Layer 12 of a small transformer language model trained on English Wikipedia (15 layers, counted from 0, width 64).
A neuron adds its activation times its output weights to the MLP's output. To switch it off is to set its activation to zero at one token and run the rest of the model.
A neuron's activation on a vector x is GELU(weights . x), where the dot is the dot product.

Input weights of the MLP neurons that the questions are about. A number n stands for (n - 500) times 0.0011.
n5: 646,308,740,497,553,558,659,604,345,577,409,400,455,513,834,615,189,347,606,507,409,413,414,518,362,556,328,672,625,504,554,450,684,601,659,403,552,423,793,263,407,161,230,413,228,599,358,773,484,592,440,593,668,650,611,465,604,292,359,406,646,596,489,455
n41: 577,550,749,338,806,683,168,527,334,294,372,244,477,609,395,523,685,565,608,419,676,393,266,480,448,537,422,602,238,794,834,589,296,410,577,470,381,430,526,423,209,535,557,501,466,566,323,683,632,592,691,665,185,513,710,526,348,643,686,287,421,397,505,667
n46: 502,784,410,418,531,391,326,604,440,447,156,398,528,564,589,670,581,906,856,290,458,604,703,781,688,531,351,264,403,500,135,602,348,332,551,522,379,626,264,177,323,609,646,110,363,538,361,458,531,536,359,494,260,664,453,523,956,740,616,706,613,741,160,667
n51: 714,303,581,534,751,523,490,554,619,542,580,448,550,315,578,481,178,581,540,270,468,561,429,662,456,763,537,686,134,302,452,509,546,237,237,757,481,162,525,253,760,639,561,291,429,430,646,169,355,695,540,523,447,336,317,638,735,282,586,864,498,734,568,365
n62: 545,823,329,533,285,396,448,490,487,569,454,603,287,441,328,658,704,470,297,459,560,450,541,491,490,493,610,575,927,543,396,870,605,310,777,522,478,412,573,432,723,689,456,858,429,463,260,624,430,333,533,395,483,504,214,522,504,272,371,437,541,632,585,389
n78: 565,802,423,712,370,515,308,443,540,405,825,517,404,241,593,560,476,332,480,480,478,642,786,635,527,568,588,560,530,702,139,407,514,458,212,468,370,480,590,558,771,414,321,409,311,759,363,424,440,488,498,464,105,740,750,301,405,336,495,528,577,447,664,879
n80: 388,637,529,737,506,773,525,768,630,582,651,365,240,552,262,471,561,492,260,530,648,368,320,590,275,529,308,691,484,743,210,240,559,389,556,474,350,535,393,508,284,625,351,307,622,272,382,781,841,889,336,633,513,494,595,535,595,508,468,481,492,422,674,594
n82: 404,744,690,500,565,256,419,409,500,742,518,703,432,589,622,739,157,525,561,317,761,555,398,923,302,407,511,254,507,560,333,406,531,661,259,290,523,679,330,224,575,369,599,637,341,599,522,480,609,278,582,518,316,778,407,196,667,492,487,499,436,628,501,864
n145: 624,389,288,301,742,366,386,595,546,475,468,692,443,649,298,523,487,681,508,334,319,636,495,433,448,764,306,787,504,703,273,464,530,369,229,423,673,518,550,828,652,613,562,216,639,281,509,427,4,431,689,333,527,414,375,376,693,397,471,485,711,761,255,722
n161: 626,335,101,158,383,546,446,466,570,519,428,619,569,454,156,593,315,637,458,661,286,546,538,748,224,296,121,700,419,421,380,557,783,734,449,519,265,647,577,519,668,501,495,577,629,689,393,550,450,617,497,816,405,623,738,565,426,536,750,447,282,798,523,417
n164: 372,569,726,413,358,423,673,452,215,536,400,510,528,380,222,510,433,564,407,822,416,690,486,576,416,514,646,965,572,459,227,404,362,453,325,693,558,508,550,533,529,141,564,466,516,190,777,433,659,583,396,702,687,666,507,469,495,617,640,285,288,571,475,848
n165: 555,462,397,371,446,385,405,644,779,300,455,611,770,324,401,426,341,320,545,633,412,495,605,375,243,275,528,595,330,475,298,791,532,506,354,546,522,745,435,657,760,481,801,362,600,537,816,669,685,25,436,461,467,604,469,392,355,707,972,488,372,267,396,565
n187: 477,324,727,685,650,653,401,423,592,855,525,418,474,654,441,639,669,707,542,269,347,616,464,175,367,360,639,372,457,371,267,636,287,359,503,533,478,638,914,409,680,423,756,187,675,646,527,414,744,534,307,465,410,501,412,761,416,428,352,446,379,591,485,532
n188: 395,571,525,30,686,465,437,384,510,459,562,600,494,399,571,555,109,422,323,482,582,406,394,579,544,382,597,514,555,522,365,683,822,824,569,332,757,506,510,702,441,383,822,561,566,477,349,556,702,495,725,465,352,536,533,352,282,256,617,511,663,511,351,479
n219: 206,556,469,607,543,316,681,592,283,564,638,625,495,341,502,503,426,436,400,795,344,605,221,209,527,623,447,532,660,540,596,545,438,595,435,178,818,259,458,692,483,539,682,795,566,523,440,498,728,649,253,546,180,601,555,593,416,557,410,428,804,725,398,583
n223: 693,661,213,428,329,622,158,369,694,543,434,827,525,352,285,404,350,347,395,438,596,707,276,423,561,166,362,470,442,567,717,644,525,517,594,315,204,569,571,592,450,578,247,275,382,567,694,536,580,461,626,641,324,622,663,767,505,407,626,508,465,724,492,677

Output weights of the MLP neurons that the questions are about. A number n stands for (n - 500) times 0.0015.
n5: 597,531,452,475,699,492,459,483,699,435,550,368,589,644,545,217,590,711,247,577,597,587,555,669,498,547,689,520,469,342,574,422,382,328,507,678,343,492,427,545,177,401,540,704,551,265,538,471,564,611,504,383,590,205,459,578,289,491,578,592,394,270,591,645
n41: 369,370,500,699,519,460,487,443,675,534,743,666,602,649,482,351,497,395,565,673,385,539,552,438,546,371,394,487,840,493,329,207,399,536,529,316,603,555,442,404,644,595,454,432,551,423,668,519,507,423,540,500,255,273,430,584,568,491,530,519,527,595,354,497
n46: 657,287,440,569,436,533,558,634,503,309,658,618,382,434,634,662,463,463,644,442,631,567,632,656,533,505,496,624,546,551,525,598,248,294,325,539,619,530,496,218,722,438,555,775,404,256,596,505,572,500,548,268,455,411,108,436,590,448,535,555,610,526,429,495
n51: 462,648,533,459,548,523,292,621,541,565,321,209,368,586,550,578,461,495,384,473,371,566,397,562,396,479,423,403,558,325,441,399,687,572,512,596,659,712,512,595,552,380,395,420,771,457,428,681,384,278,534,369,549,443,548,680,477,644,783,344,388,646,415,660
n62: 423,404,661,382,783,552,530,494,351,586,418,460,556,591,488,485,221,397,481,545,495,600,394,663,294,728,495,569,367,560,524,437,494,561,500,453,416,440,499,573,485,462,551,497,480,435,626,571,386,522,472,540,537,360,596,280,710,596,444,501,530,535,468,483
n78: 512,520,367,286,534,554,444,478,561,747,577,574,583,620,537,686,337,618,573,668,223,545,381,534,230,315,704,575,369,657,558,565,521,446,494,406,718,407,406,530,492,324,463,578,247,595,622,358,471,722,403,421,429,403,497,768,436,476,444,539,367,437,617,553
n80: 606,465,497,196,469,428,517,279,685,472,348,570,474,747,404,537,440,261,520,338,583,628,506,732,611,434,594,224,510,502,770,679,361,494,698,618,684,514,507,613,596,497,600,307,502,421,594,307,394,376,483,589,431,475,651,442,525,566,456,419,614,489,473,533
n82: 391,335,476,720,549,539,504,682,473,261,451,465,659,275,478,592,445,516,685,335,387,455,488,344,366,586,417,504,476,459,445,647,532,470,402,594,374,461,674,601,632,529,470,437,388,478,723,568,520,555,654,332,615,375,655,406,405,532,517,634,544,440,649,388
n145: 431,543,417,719,446,496,460,630,518,742,355,348,479,679,644,391,317,574,283,446,717,422,299,516,541,613,468,619,517,287,606,739,537,596,517,501,439,462,571,288,536,478,517,426,362,509,592,533,600,509,471,451,528,595,549,494,389,555,620,568,581,378,346,255
n161: 399,343,426,606,649,282,466,777,446,794,649,506,413,326,445,501,563,370,574,599,579,584,670,573,519,489,514,550,538,746,437,295,657,221,524,493,279,443,322,577,417,558,509,416,499,471,657,638,178,479,420,456,665,456,496,495,673,535,686,976,373,263,172,329
n164: 516,505,495,675,446,609,452,510,515,586,105,538,554,516,654,504,715,330,445,430,476,475,587,454,362,498,736,792,513,361,598,376,343,249,556,412,652,372,676,449,542,467,294,530,291,552,593,604,472,332,327,502,487,453,523,585,581,712,380,620,366,680,520,544
n165: 421,656,657,362,435,697,479,447,471,582,592,462,417,740,766,599,662,531,419,247,690,385,252,340,390,462,370,736,494,611,534,495,488,566,546,353,344,384,630,496,519,416,275,708,401,536,465,588,674,303,520,471,508,499,552,478,403,455,577,450,429,505,534,457
n187: 488,566,505,550,388,395,685,295,418,389,493,378,759,332,405,748,480,452,527,570,605,560,492,606,461,735,507,319,541,721,396,513,348,481,534,413,363,546,393,532,419,566,363,548,516,301,466,510,409,541,523,472,565,526,614,628,525,563,477,385,636,415,653,464
n188: 312,372,552,520,354,464,657,651,496,552,378,259,516,371,304,469,501,696,701,524,623,522,462,559,547,600,541,541,618,634,544,529,324,337,446,476,421,311,715,654,294,722,357,443,534,546,368,600,384,451,570,779,318,508,594,565,743,455,328,414,489,436,590,426
n219: 556,697,425,342,637,467,483,390,584,612,411,423,242,682,505,581,643,338,536,640,481,587,358,427,463,487,432,429,133,593,674,591,490,576,531,539,461,464,456,307,698,481,505,504,454,537,359,453,463,306,669,587,501,397,425,600,585,472,736,323,384,584,562,543
n223: 379,459,520,339,410,499,686,432,428,589,513,746,609,464,550,666,551,515,439,504,673,374,535,541,453,707,485,903,622,372,377,298,393,575,458,708,462,541,507,274,413,422,589,571,388,396,523,589,615,578,132,511,329,228,495,607,529,475,418,609,727,407,508,568

Each question names a token from some text and the token that comes next. It shows the vector x that enters the MLP there. A number n stands for (n - 500) times 0.011.

Then comes g, the gradient of the next token's log-probability with respect to the MLP's output, scaled to length 1. A neuron's effect is roughly proportional to its activation times (output weights . g). A number n stands for (n - 500) times 0.00091.

" S", then "il"
x: 530,382,457,467,564,309,502,378,374,606,624,407,509,556,598,508,557,379,568,538,542,603,636,583,819,596,515,627,378,548,437,93,443,646,384,694,467,710,540,376,379,719,370,538,493,503,641,208,614,486,613,427,379,420,544,459,631,558,389,411,453,433,541,476
g: 568,368,423,383,469,292,492,659,331,764,580,577,754,661,647,404,441,575,496,667,236,471,357,393,539,729,558,469,596,457,559,552,425,572,349,649,652,405,741,472,630,422,507,225,696,452,593,544,449,732,590,418,446,607,316,413,536,531,471,162,338,454,217,522
Which two neurons, each switched off alone, lower its probability most, in order? n78, n51

" fl", then "at"
x: 374,313,452,455,613,360,406,568,544,598,549,466,594,438,459,344,464,304,481,646,477,405,740,625,707,634,357,542,503,667,557,385,665,653,551,590,479,584,304,521,493,780,312,541,377,845,457,602,469,496,426,537,430,437,300,404,540,372,496,413,499,598,558,338
g: 472,593,627,549,467,470,560,608,607,433,530,397,490,606,519,626,499,639,776,592,811,193,498,572,576,313,610,594,382,567,417,410,148,646,200,540,542,401,442,443,706,624,444,623,387,496,556,442,152,760,399,416,555,687,507,316,420,327,310,589,491,450,485,493
Which neuron, switched off, lowers the next token's probability most? n161

"o", then ","
x: 568,438,820,517,521,576,402,535,311,714,460,555,485,633,396,545,667,93,532,544,548,620,387,390,753,621,438,373,542,475,422,389,558,360,548,591,568,722,550,495,384,539,577,509,587,490,601,521,525,587,427,608,479,368,404,429,295,519,269,589,520,418,417,380
g: 390,798,548,496,378,338,547,421,541,526,542,598,621,663,413,288,317,467,711,528,334,601,518,435,736,702,751,396,479,281,604,740,432,386,514,421,598,292,563,665,172,450,505,483,590,737,362,577,432,441,393,495,422,302,385,517,359,573,640,420,637,594,655,280
Which two neurons, each switched off alone, lower its probability most, in order? n80, n187

" their", then " E"
x: 497,455,678,433,373,473,394,432,427,450,625,597,456,352,475,732,519,404,542,486,479,225,725,652,755,482,559,258,495,526,439,213,401,425,620,645,515,521,458,484,520,615,476,639,561,596,552,658,226,443,512,513,642,344,258,462,673,526,634,415,513,466,549,543
g: 468,341,599,182,630,497,794,501,400,547,304,351,191,645,726,528,539,471,298,587,506,552,435,556,690,536,418,413,508,630,663,451,555,570,515,579,358,691,595,536,531,384,514,407,485,438,590,379,466,447,181,699,713,313,446,731,368,552,235,713,446,446,578,584
Which neuron, switched off, lowers the next token's probability most? n62

" of", then " Car"
x: 390,530,653,405,478,514,575,541,499,430,680,490,297,468,594,536,440,244,661,748,419,480,672,453,656,488,510,319,539,539,498,191,599,421,466,544,634,561,539,457,668,491,710,525,586,593,421,660,416,595,348,584,432,250,482,445,737,544,297,447,364,517,462,361
g: 548,301,588,488,635,446,397,298,637,472,460,604,552,628,442,518,336,550,707,459,550,564,587,592,552,540,540,384,606,399,381,473,479,602,659,458,432,470,444,246,652,234,354,453,769,451,786,425,451,416,411,285,385,871,426,539,235,871,413,668,404,404,516,561
Which neuron, switched off, raises the next token's probability most? n219

"s", then " are"
x: 535,529,792,539,415,434,316,346,522,526,574,664,626,637,715,443,533,163,497,523,506,523,712,561,741,600,473,355,548,478,604,357,527,411,572,571,526,419,594,538,416,495,469,567,399,630,427,712,338,454,665,488,435,531,247,507,384,419,451,423,612,258,373,370
g: 418,415,457,599,393,383,458,262,704,573,474,788,464,550,482,474,683,677,445,723,240,333,618,560,713,586,507,597,270,520,390,518,493,501,417,408,493,541,439,537,436,271,461,338,505,515,500,500,287,572,650,418,450,413,851,239,420,339,722,740,677,413,485,698
Which two neurons, each switched off alone, lower its probability most, in order? n5, n78

"6", then "3"
x: 471,538,465,513,232,444,502,617,533,637,469,598,401,564,400,633,461,471,569,669,345,641,672,545,623,583,450,304,487,447,588,657,166,479,513,428,736,649,521,514,428,430,558,641,454,524,419,428,321,456,253,438,547,329,461,613,460,640,523,270,499,684,721,358
g: 557,450,370,380,378,528,724,658,591,104,604,602,662,524,526,723,339,489,518,624,609,198,582,704,570,515,559,435,405,649,449,534,328,585,574,126,512,436,422,591,546,590,235,461,455,504,499,547,746,485,463,764,593,406,640,415,429,372,598,319,577,480,300,444
Which neuron, switched off, lowers the next token's probability most? n187

",", then " and"
x: 384,480,811,500,540,572,421,522,475,449,675,624,517,425,562,621,494,252,521,582,626,444,727,451,545,375,466,403,521,385,684,306,481,393,504,670,540,631,488,512,483,418,655,663,618,645,528,543,261,282,578,516,462,320,406,594,407,610,594,317,429,252,366,561
g: 541,486,671,328,535,303,551,597,545,576,741,628,506,826,479,345,383,487,435,417,584,540,524,403,660,424,607,550,609,383,400,778,400,594,381,479,513,674,333,643,43,720,341,525,425,473,609,402,499,196,712,613,580,260,432,426,362,443,578,532,525,511,469,469
Which two neurons, each switched off alone, lower its probability most, in order? n165, n41

"2", then "5"
x: 467,711,428,331,351,420,497,622,561,529,593,618,379,529,476,688,506,488,428,770,475,588,665,379,568,568,331,259,466,376,565,605,325,473,500,384,596,595,456,430,359,400,627,660,437,698,414,479,461,548,224,460,486,367,487,589,543,532,480,449,427,743,748,359
g: 368,463,413,450,665,591,698,263,501,244,468,707,312,601,607,413,600,524,557,207,485,766,739,440,437,456,619,549,301,582,659,757,520,474,684,573,657,440,441,444,578,438,565,393,546,277,677,423,538,408,389,246,743,545,316,537,455,318,508,296,551,663,454,457
Which two neurons, each switched off alone, lower its probability most, in order? n219, n46

" j", then "ack"
x: 428,326,398,541,499,464,489,547,427,620,775,560,615,521,458,391,553,356,415,572,606,424,763,433,827,708,615,486,348,644,327,374,512,651,496,603,591,563,441,273,519,762,371,532,533,656,449,512,594,468,520,504,534,321,382,329,486,388,427,480,358,456,565,325
g: 554,433,360,525,681,417,46,377,551,659,474,340,446,230,616,384,592,396,345,409,475,498,627,552,693,622,451,438,660,579,447,579,419,374,704,323,332,733,399,686,450,572,381,415,608,758,399,327,436,456,708,493,667,646,598,558,680,384,366,438,681,546,566,443
Which neuron, switched off, lowers the next token's probability most? n51

" d", then "a"
x: 573,515,481,456,618,514,327,588,547,463,460,586,610,556,471,385,574,163,579,487,572,427,688,436,736,365,520,599,307,512,592,149,609,435,666,502,543,664,472,459,443,813,486,512,450,767,550,488,378,384,623,621,425,450,564,546,413,332,515,437,358,476,512,382
g: 346,601,587,462,485,379,460,571,511,535,446,392,258,619,239,321,742,245,279,492,538,603,417,411,519,479,499,563,784,589,487,478,597,740,473,580,647,565,452,352,492,452,395,730,492,593,575,373,389,600,443,435,469,395,756,125,617,670,365,806,565,380,501,638
Which neuron, switched off, raises the next token's probability most? n78

" he", then " was"
x: 344,533,617,552,398,418,386,563,559,622,636,577,722,338,420,438,552,338,664,450,591,378,622,717,682,542,567,242,633,475,560,368,292,548,414,670,506,566,428,471,264,567,636,564,453,700,561,552,280,569,512,507,457,512,238,449,435,635,676,467,362,454,382,459
g: 430,581,339,368,607,569,437,542,684,587,622,523,296,531,270,402,352,715,393,529,572,557,548,655,502,302,531,539,591,280,584,607,562,596,527,368,492,306,717,270,278,326,583,514,509,317,810,296,397,538,600,558,837,357,305,671,416,599,602,581,614,447,610,354
Which neuron, switched off, lowers the next token's probability most? n46

" st", then "ory"
x: 446,488,492,383,797,571,619,562,508,656,724,439,613,385,450,428,603,458,546,580,572,296,678,606,667,599,319,410,563,544,551,407,505,499,522,501,588,487,439,412,421,727,384,552,371,768,501,597,461,461,395,533,527,254,195,395,521,401,329,294,442,758,483,388
g: 322,295,562,518,419,742,657,483,548,508,406,756,162,428,652,526,533,491,730,491,580,645,550,489,511,507,520,447,294,380,444,774,720,494,399,599,438,596,536,576,608,451,608,570,430,231,464,401,343,259,230,554,523,630,293,791,705,392,448,363,498,550,514,413
Which neuron, switched off, lowers the next token's probability most? n219

"urn", then "ed"
x: 560,620,772,194,366,454,376,447,538,513,597,497,614,421,545,325,415,353,527,568,512,593,451,636,699,491,425,381,483,594,493,458,350,672,468,526,599,589,705,618,522,656,458,475,453,776,478,677,506,373,375,268,578,359,407,512,458,377,471,400,710,449,463,288
g: 645,697,450,579,374,549,464,461,550,662,301,307,561,335,536,364,460,618,374,674,731,697,612,568,441,610,455,703,385,679,643,489,231,479,534,525,405,363,466,455,449,349,384,555,430,229,876,591,528,781,709,514,434,457,336,296,548,291,461,573,417,458,564,337
Which two neurons, each switched off alone, lower its probability most, in order? n188, n5

"ing", then " from"
x: 587,596,837,418,554,554,352,398,333,437,706,591,475,518,623,575,502,158,603,573,382,462,580,429,714,464,541,344,652,479,433,285,465,369,615,406,545,444,603,611,368,574,468,590,614,623,463,734,387,458,541,550,441,384,261,582,505,463,508,393,594,393,447,416
g: 589,630,352,598,567,494,273,417,440,525,416,724,431,541,478,380,499,468,377,357,751,769,521,306,569,357,427,614,366,573,620,679,347,504,769,506,682,306,762,518,150,658,477,401,558,463,477,530,454,433,604,511,645,416,251,436,195,492,486,631,717,568,412,535
Which neuron, switched off, lowers the next token's probability most? n5

" d", then "er"
x: 607,452,517,441,663,527,231,522,658,497,566,584,666,563,530,479,588,242,595,372,536,350,714,337,842,374,470,589,364,553,559,190,522,448,577,450,509,641,471,477,390,713,421,577,518,663,594,544,509,458,408,533,397,397,568,551,503,333,566,255,359,614,550,395
g: 546,653,586,316,566,806,386,477,361,348,531,302,401,520,807,647,628,300,606,679,536,846,234,303,456,519,663,506,453,507,429,593,667,481,466,544,545,429,453,265,356,500,500,510,368,437,556,597,372,537,383,430,642,261,602,693,382,461,706,584,466,557,249,491
Which neuron, switched off, lowers the next token's probability most? n223

" both", then " L"
x: 391,485,715,322,578,489,354,371,602,532,565,578,461,415,514,535,478,246,611,506,444,512,620,531,684,453,587,119,518,521,595,234,584,387,503,428,520,587,605,575,456,569,624,622,634,703,507,795,254,497,455,576,396,410,395,531,542,528,632,387,493,427,455,377
g: 421,345,541,190,463,437,765,562,442,457,372,290,112,599,319,593,568,526,424,633,496,708,431,398,583,525,532,499,613,452,656,359,606,629,516,404,590,535,471,333,707,566,538,250,687,490,520,549,568,438,700,505,580,386,665,590,426,760,108,634,453,496,452,538
Which neuron, switched off, lowers the next token's probability most? n188

" ", then "2"
x: 458,393,612,541,444,416,402,535,555,487,641,505,499,587,451,697,599,532,477,671,310,613,753,392,898,447,406,557,370,572,646,416,377,563,451,530,486,745,545,369,412,456,347,630,487,580,320,614,429,411,572,604,423,273,344,619,347,529,593,338,271,518,592,422
g: 523,568,457,625,349,657,416,582,729,407,592,562,413,451,386,519,709,601,419,655,484,334,571,519,541,668,838,291,515,275,169,552,410,636,610,460,682,214,397,523,648,505,438,453,596,587,640,356,614,306,571,358,389,452,203,498,588,568,486,338,495,689,616,297
Which neuron, switched off, raises the next token's probability most? n161

"s", then " by"
x: 463,477,836,482,434,438,425,464,377,548,630,637,539,682,699,437,553,127,577,515,529,611,591,539,756,683,403,499,484,500,463,311,485,470,404,549,525,514,527,632,369,620,310,522,479,666,447,575,402,403,609,491,429,542,326,470,357,499,384,532,696,344,368,404
g: 403,543,490,419,534,642,531,456,500,116,503,708,510,301,637,682,638,419,227,544,529,403,349,361,284,306,558,508,375,522,619,654,499,516,718,585,499,305,670,749,382,508,467,597,598,568,440,600,481,517,311,555,763,430,258,776,344,465,567,534,700,562,394,374
Which neuron, switched off, lowers the next token's probability most? n78

"ab", then "ian"
x: 558,393,612,392,303,317,567,718,514,793,615,490,378,408,514,553,400,279,396,610,356,555,420,533,725,576,552,479,608,612,343,398,359,663,593,563,583,557,507,444,408,530,425,639,379,470,536,405,470,520,515,487,714,589,530,588,469,478,167,343,466,784,578,400
g: 539,412,342,435,438,435,221,550,537,307,523,603,425,655,569,387,495,237,465,558,541,419,770,270,439,515,472,427,408,519,628,513,764,338,450,607,566,469,621,657,515,772,410,509,550,536,680,512,611,355,471,644,350,538,346,337,599,240,649,917,440,415,697,379
Which neuron, switched off, raises the next token's probability most? n62

" on", then " both"
x: 421,549,838,478,506,497,581,451,465,582,696,473,429,416,481,480,587,343,532,748,486,510,630,545,603,469,552,551,676,559,455,165,415,247,508,770,563,480,440,515,522,487,439,560,622,585,404,731,377,496,345,547,545,240,363,528,605,501,460,389,464,457,366,313
g: 548,595,505,610,315,562,175,244,501,269,501,555,592,480,294,860,708,443,308,338,730,549,473,341,381,641,465,699,446,566,503,608,543,412,327,507,413,483,519,649,507,399,559,544,560,712,604,687,359,265,452,364,309,693,629,403,560,513,716,448,457,504,641,456
Which neuron, switched off, lowers the next token's probability most? n164

" con", then "qu"
x: 567,529,624,451,173,723,445,420,640,630,570,534,488,496,524,459,294,495,517,645,420,489,707,484,826,341,472,506,556,554,517,406,414,484,347,631,454,661,459,450,395,305,279,529,342,679,345,554,550,575,653,586,434,388,442,631,730,540,323,386,333,554,469,605
g: 312,323,508,574,315,481,549,376,447,688,477,514,554,489,735,542,616,609,538,390,549,827,520,47,704,549,409,603,430,719,601,296,498,155,303,603,533,600,399,562,393,561,606,393,348,356,529,586,499,480,496,626,307,758,587,411,632,454,584,496,553,429,551,422
Which two neurons, each switched off alone, lower its probability most, in order? n223, n161

" into", then " four"
x: 439,580,784,416,466,498,459,401,466,424,642,560,418,418,566,600,589,202,584,630,443,519,663,491,502,366,563,378,534,598,526,110,476,345,469,585,509,504,475,578,596,539,463,688,708,696,352,754,371,421,443,511,470,334,522,496,629,550,558,362,474,451,400,446
g: 552,539,323,457,457,587,243,352,407,598,616,524,527,661,353,807,338,749,362,373,457,120,625,615,407,564,491,468,357,686,551,422,598,478,626,514,379,450,448,483,626,741,358,468,478,530,561,650,584,511,580,255,639,504,442,526,482,406,732,228,765,604,312,453
Which neuron, switched off, lowers the next token's probability most? n78

"us", then " al"
x: 450,610,573,452,395,368,481,502,502,496,389,554,566,651,671,528,439,102,515,588,462,436,441,417,646,519,523,356,516,497,455,443,483,294,488,582,593,429,441,372,516,558,514,791,581,523,437,801,476,643,673,649,430,473,302,516,528,442,414,377,628,278,718,480
g: 455,438,475,525,489,397,465,496,350,368,697,891,555,439,503,587,650,437,643,556,447,286,418,552,363,576,443,286,622,476,426,206,630,293,551,533,615,532,452,618,565,371,726,615,699,530,388,412,331,482,222,445,389,625,564,657,397,788,663,454,487,568,203,679
Which neuron, switched off, lowers the next token's probability most? n41

" bl", then "ur"
x: 384,252,487,566,646,395,317,471,605,512,641,579,584,489,451,323,516,233,480,589,589,383,741,447,617,512,464,424,477,678,456,455,664,649,609,400,471,788,354,582,420,722,309,476,550,791,411,471,550,485,609,434,472,321,419,455,548,499,463,385,632,439,527,418
g: 393,270,468,412,274,808,588,903,342,341,510,591,674,648,547,692,605,341,500,600,209,527,462,389,565,637,650,644,328,429,604,411,687,463,451,383,680,455,448,614,506,512,361,496,453,331,454,411,614,645,632,426,409,231,581,492,480,570,508,491,408,663,265,521
Which neuron, switched off, raises the next token's probability most? n188

"er", then "it"
x: 533,409,704,460,727,462,420,720,404,635,586,725,329,623,364,376,571,49,644,536,561,527,452,409,697,454,483,357,612,410,414,484,403,344,556,513,534,676,621,523,430,460,501,574,515,573,606,487,460,443,543,628,452,506,371,471,568,460,259,517,468,543,589,396
g: 284,580,351,497,582,464,309,377,500,665,396,392,663,379,443,390,593,401,581,562,589,504,413,596,461,517,500,785,473,799,247,579,416,493,542,650,534,709,304,670,710,618,465,375,370,362,164,500,636,779,651,445,415,312,425,622,614,511,233,462,462,605,627,449
Which neuron, switched off, lowers the next token's probability most? n187

" released", then " Rec"
x: 453,602,665,432,558,504,456,541,412,539,471,543,521,288,442,589,591,393,472,568,590,484,679,490,631,532,578,429,583,360,593,291,547,340,738,520,549,303,534,546,303,695,558,656,450,694,500,721,362,353,325,607,561,178,236,624,552,401,539,393,569,336,522,452
g: 551,346,480,458,481,543,625,648,313,478,583,436,366,532,597,615,450,453,664,628,593,546,585,455,522,504,373,251,378,592,686,360,574,834,650,431,480,399,265,329,656,400,696,220,510,292,467,547,520,330,577,602,441,511,839,383,718,413,257,783,432,389,459,502
Which neuron, switched off, lowers the next token's probability most? n62

"vious", then " rele"
x: 462,538,574,327,337,507,530,511,521,684,623,510,635,393,628,647,476,319,571,455,272,285,555,504,805,510,572,388,700,530,514,471,244,533,736,493,453,570,436,529,428,539,577,632,476,469,523,594,355,251,583,515,382,208,305,543,614,587,595,371,631,564,526,437
g: 678,486,467,518,395,442,351,591,460,410,452,796,633,487,451,706,604,560,594,554,600,252,661,499,242,667,522,293,224,534,604,522,340,382,537,449,756,331,454,494,703,500,612,640,559,653,516,428,407,647,204,374,582,379,563,433,536,486,362,247,648,277,521,724
Which neuron, switched off, lowers the next token's probability most? n46

" The", then "ir"
x: 501,440,792,412,409,564,398,497,551,523,608,590,452,306,513,669,547,293,524,444,412,292,704,635,587,446,595,288,369,535,494,148,468,548,485,610,518,555,451,527,482,578,494,608,704,566,599,591,189,474,615,515,541,402,417,653,489,574,551,414,354,392,570,567
g: 587,356,351,588,509,474,305,561,574,607,582,449,630,439,452,537,368,533,485,451,391,641,490,681,511,447,488,718,480,684,502,493,648,709,463,521,510,978,644,388,398,516,297,596,393,392,484,266,544,850,683,417,424,432,505,606,383,336,319,260,205,456,580,433
Which neuron, switched off, lowers the next token's probability most? n78

" in", then " "
x: 370,586,696,494,325,555,498,381,464,456,627,528,456,472,480,508,355,374,624,708,506,547,722,486,782,315,515,538,597,491,511,167,505,462,516,730,526,441,372,602,708,476,524,586,547,649,403,646,327,483,372,615,532,220,404,558,580,590,424,424,272,516,479,416
g: 512,845,577,643,472,415,454,612,479,711,577,776,571,534,237,302,475,722,197,466,634,242,609,403,722,507,612,424,477,511,471,478,407,442,314,520,374,615,495,287,565,594,450,638,395,379,510,250,467,568,613,534,586,386,252,566,332,663,504,360,691,497,628,452
Which neuron, switched off, raises the next token's probability most? n164

"y", then "al"
x: 570,565,602,566,448,554,546,543,490,816,660,494,386,682,549,529,532,112,479,354,488,461,484,450,772,602,491,336,508,469,337,287,342,517,671,560,567,636,438,353,452,502,495,665,529,561,478,339,706,462,484,435,618,304,421,443,518,440,416,408,426,546,546,695
g: 394,411,455,408,566,398,154,464,596,669,713,532,825,451,770,527,659,556,404,560,515,404,317,823,565,395,674,487,485,701,453,731,715,416,578,658,268,475,318,419,566,546,499,602,658,371,600,416,317,489,446,545,461,295,504,352,486,438,363,581,458,403,367,328
Which neuron, switched off, raises the next token's probability most? n82

"6", then "1"
x: 373,479,582,494,401,445,455,613,484,662,560,592,450,691,405,650,430,431,511,657,357,675,711,573,647,465,501,251,498,406,521,601,220,503,565,350,725,758,609,505,423,383,470,601,518,477,433,370,322,355,307,474,621,388,433,537,548,587,629,249,411,628,648,425
g: 521,550,455,763,347,367,579,525,234,568,387,309,607,534,389,760,404,438,414,538,339,733,372,457,538,504,253,631,507,610,532,470,765,342,440,393,276,395,693,318,393,545,582,464,523,683,504,509,553,502,454,777,370,679,536,345,417,411,811,695,604,309,510,565
Which neuron, switched off, lowers the next token's probability most? n187

"io", then " de"
x: 577,381,544,481,408,433,477,514,409,660,545,537,451,532,400,646,515,216,515,519,455,607,541,438,885,519,611,425,727,432,453,455,448,209,430,581,584,647,582,543,422,492,500,478,610,367,608,525,660,748,410,646,600,335,357,334,440,698,267,396,398,493,560,412
g: 469,576,597,517,528,507,248,382,237,486,327,597,591,447,577,581,690,420,667,242,462,634,338,301,613,476,560,454,447,611,623,517,652,387,482,536,693,530,433,318,554,481,735,697,598,299,493,585,247,333,275,400,279,654,626,608,641,423,557,698,383,394,478,809
Which neuron, switched off, lowers the next token's probability most? n164

"u", then "its"
x: 587,371,527,330,398,644,385,366,428,610,473,510,423,546,385,466,495,130,598,578,508,563,264,405,794,444,554,525,487,460,456,420,373,524,390,578,364,864,627,520,504,634,599,440,727,514,717,542,550,670,493,711,508,364,495,505,400,519,348,572,393,519,491,518
g: 470,525,366,517,455,462,552,477,475,587,458,391,640,475,378,183,496,409,617,631,455,517,535,839,541,583,502,682,297,603,403,537,243,553,659,697,441,678,392,655,400,494,606,173,409,505,193,698,621,684,574,344,717,313,413,667,441,290,571,473,576,462,627,374
Which neuron, switched off, lowers the next token's probability most? n187

" the", then " first"
x: 473,391,867,397,521,580,397,415,538,555,702,508,370,350,527,662,508,314,552,475,443,353,595,563,545,428,564,300,431,538,470,143,522,477,526,635,471,613,389,475,684,573,501,671,618,604,648,707,255,377,504,579,528,413,418,568,486,504,535,364,421,418,528,550
g: 279,534,233,767,368,429,360,621,371,408,632,737,652,309,189,641,311,525,355,473,491,580,608,654,442,445,444,364,444,500,448,324,509,527,647,762,573,540,432,623,469,598,443,486,406,338,619,448,452,510,713,319,738,621,279,402,637,601,645,401,708,469,500,645
Which neuron, switched off, raises the next token's probability most? n165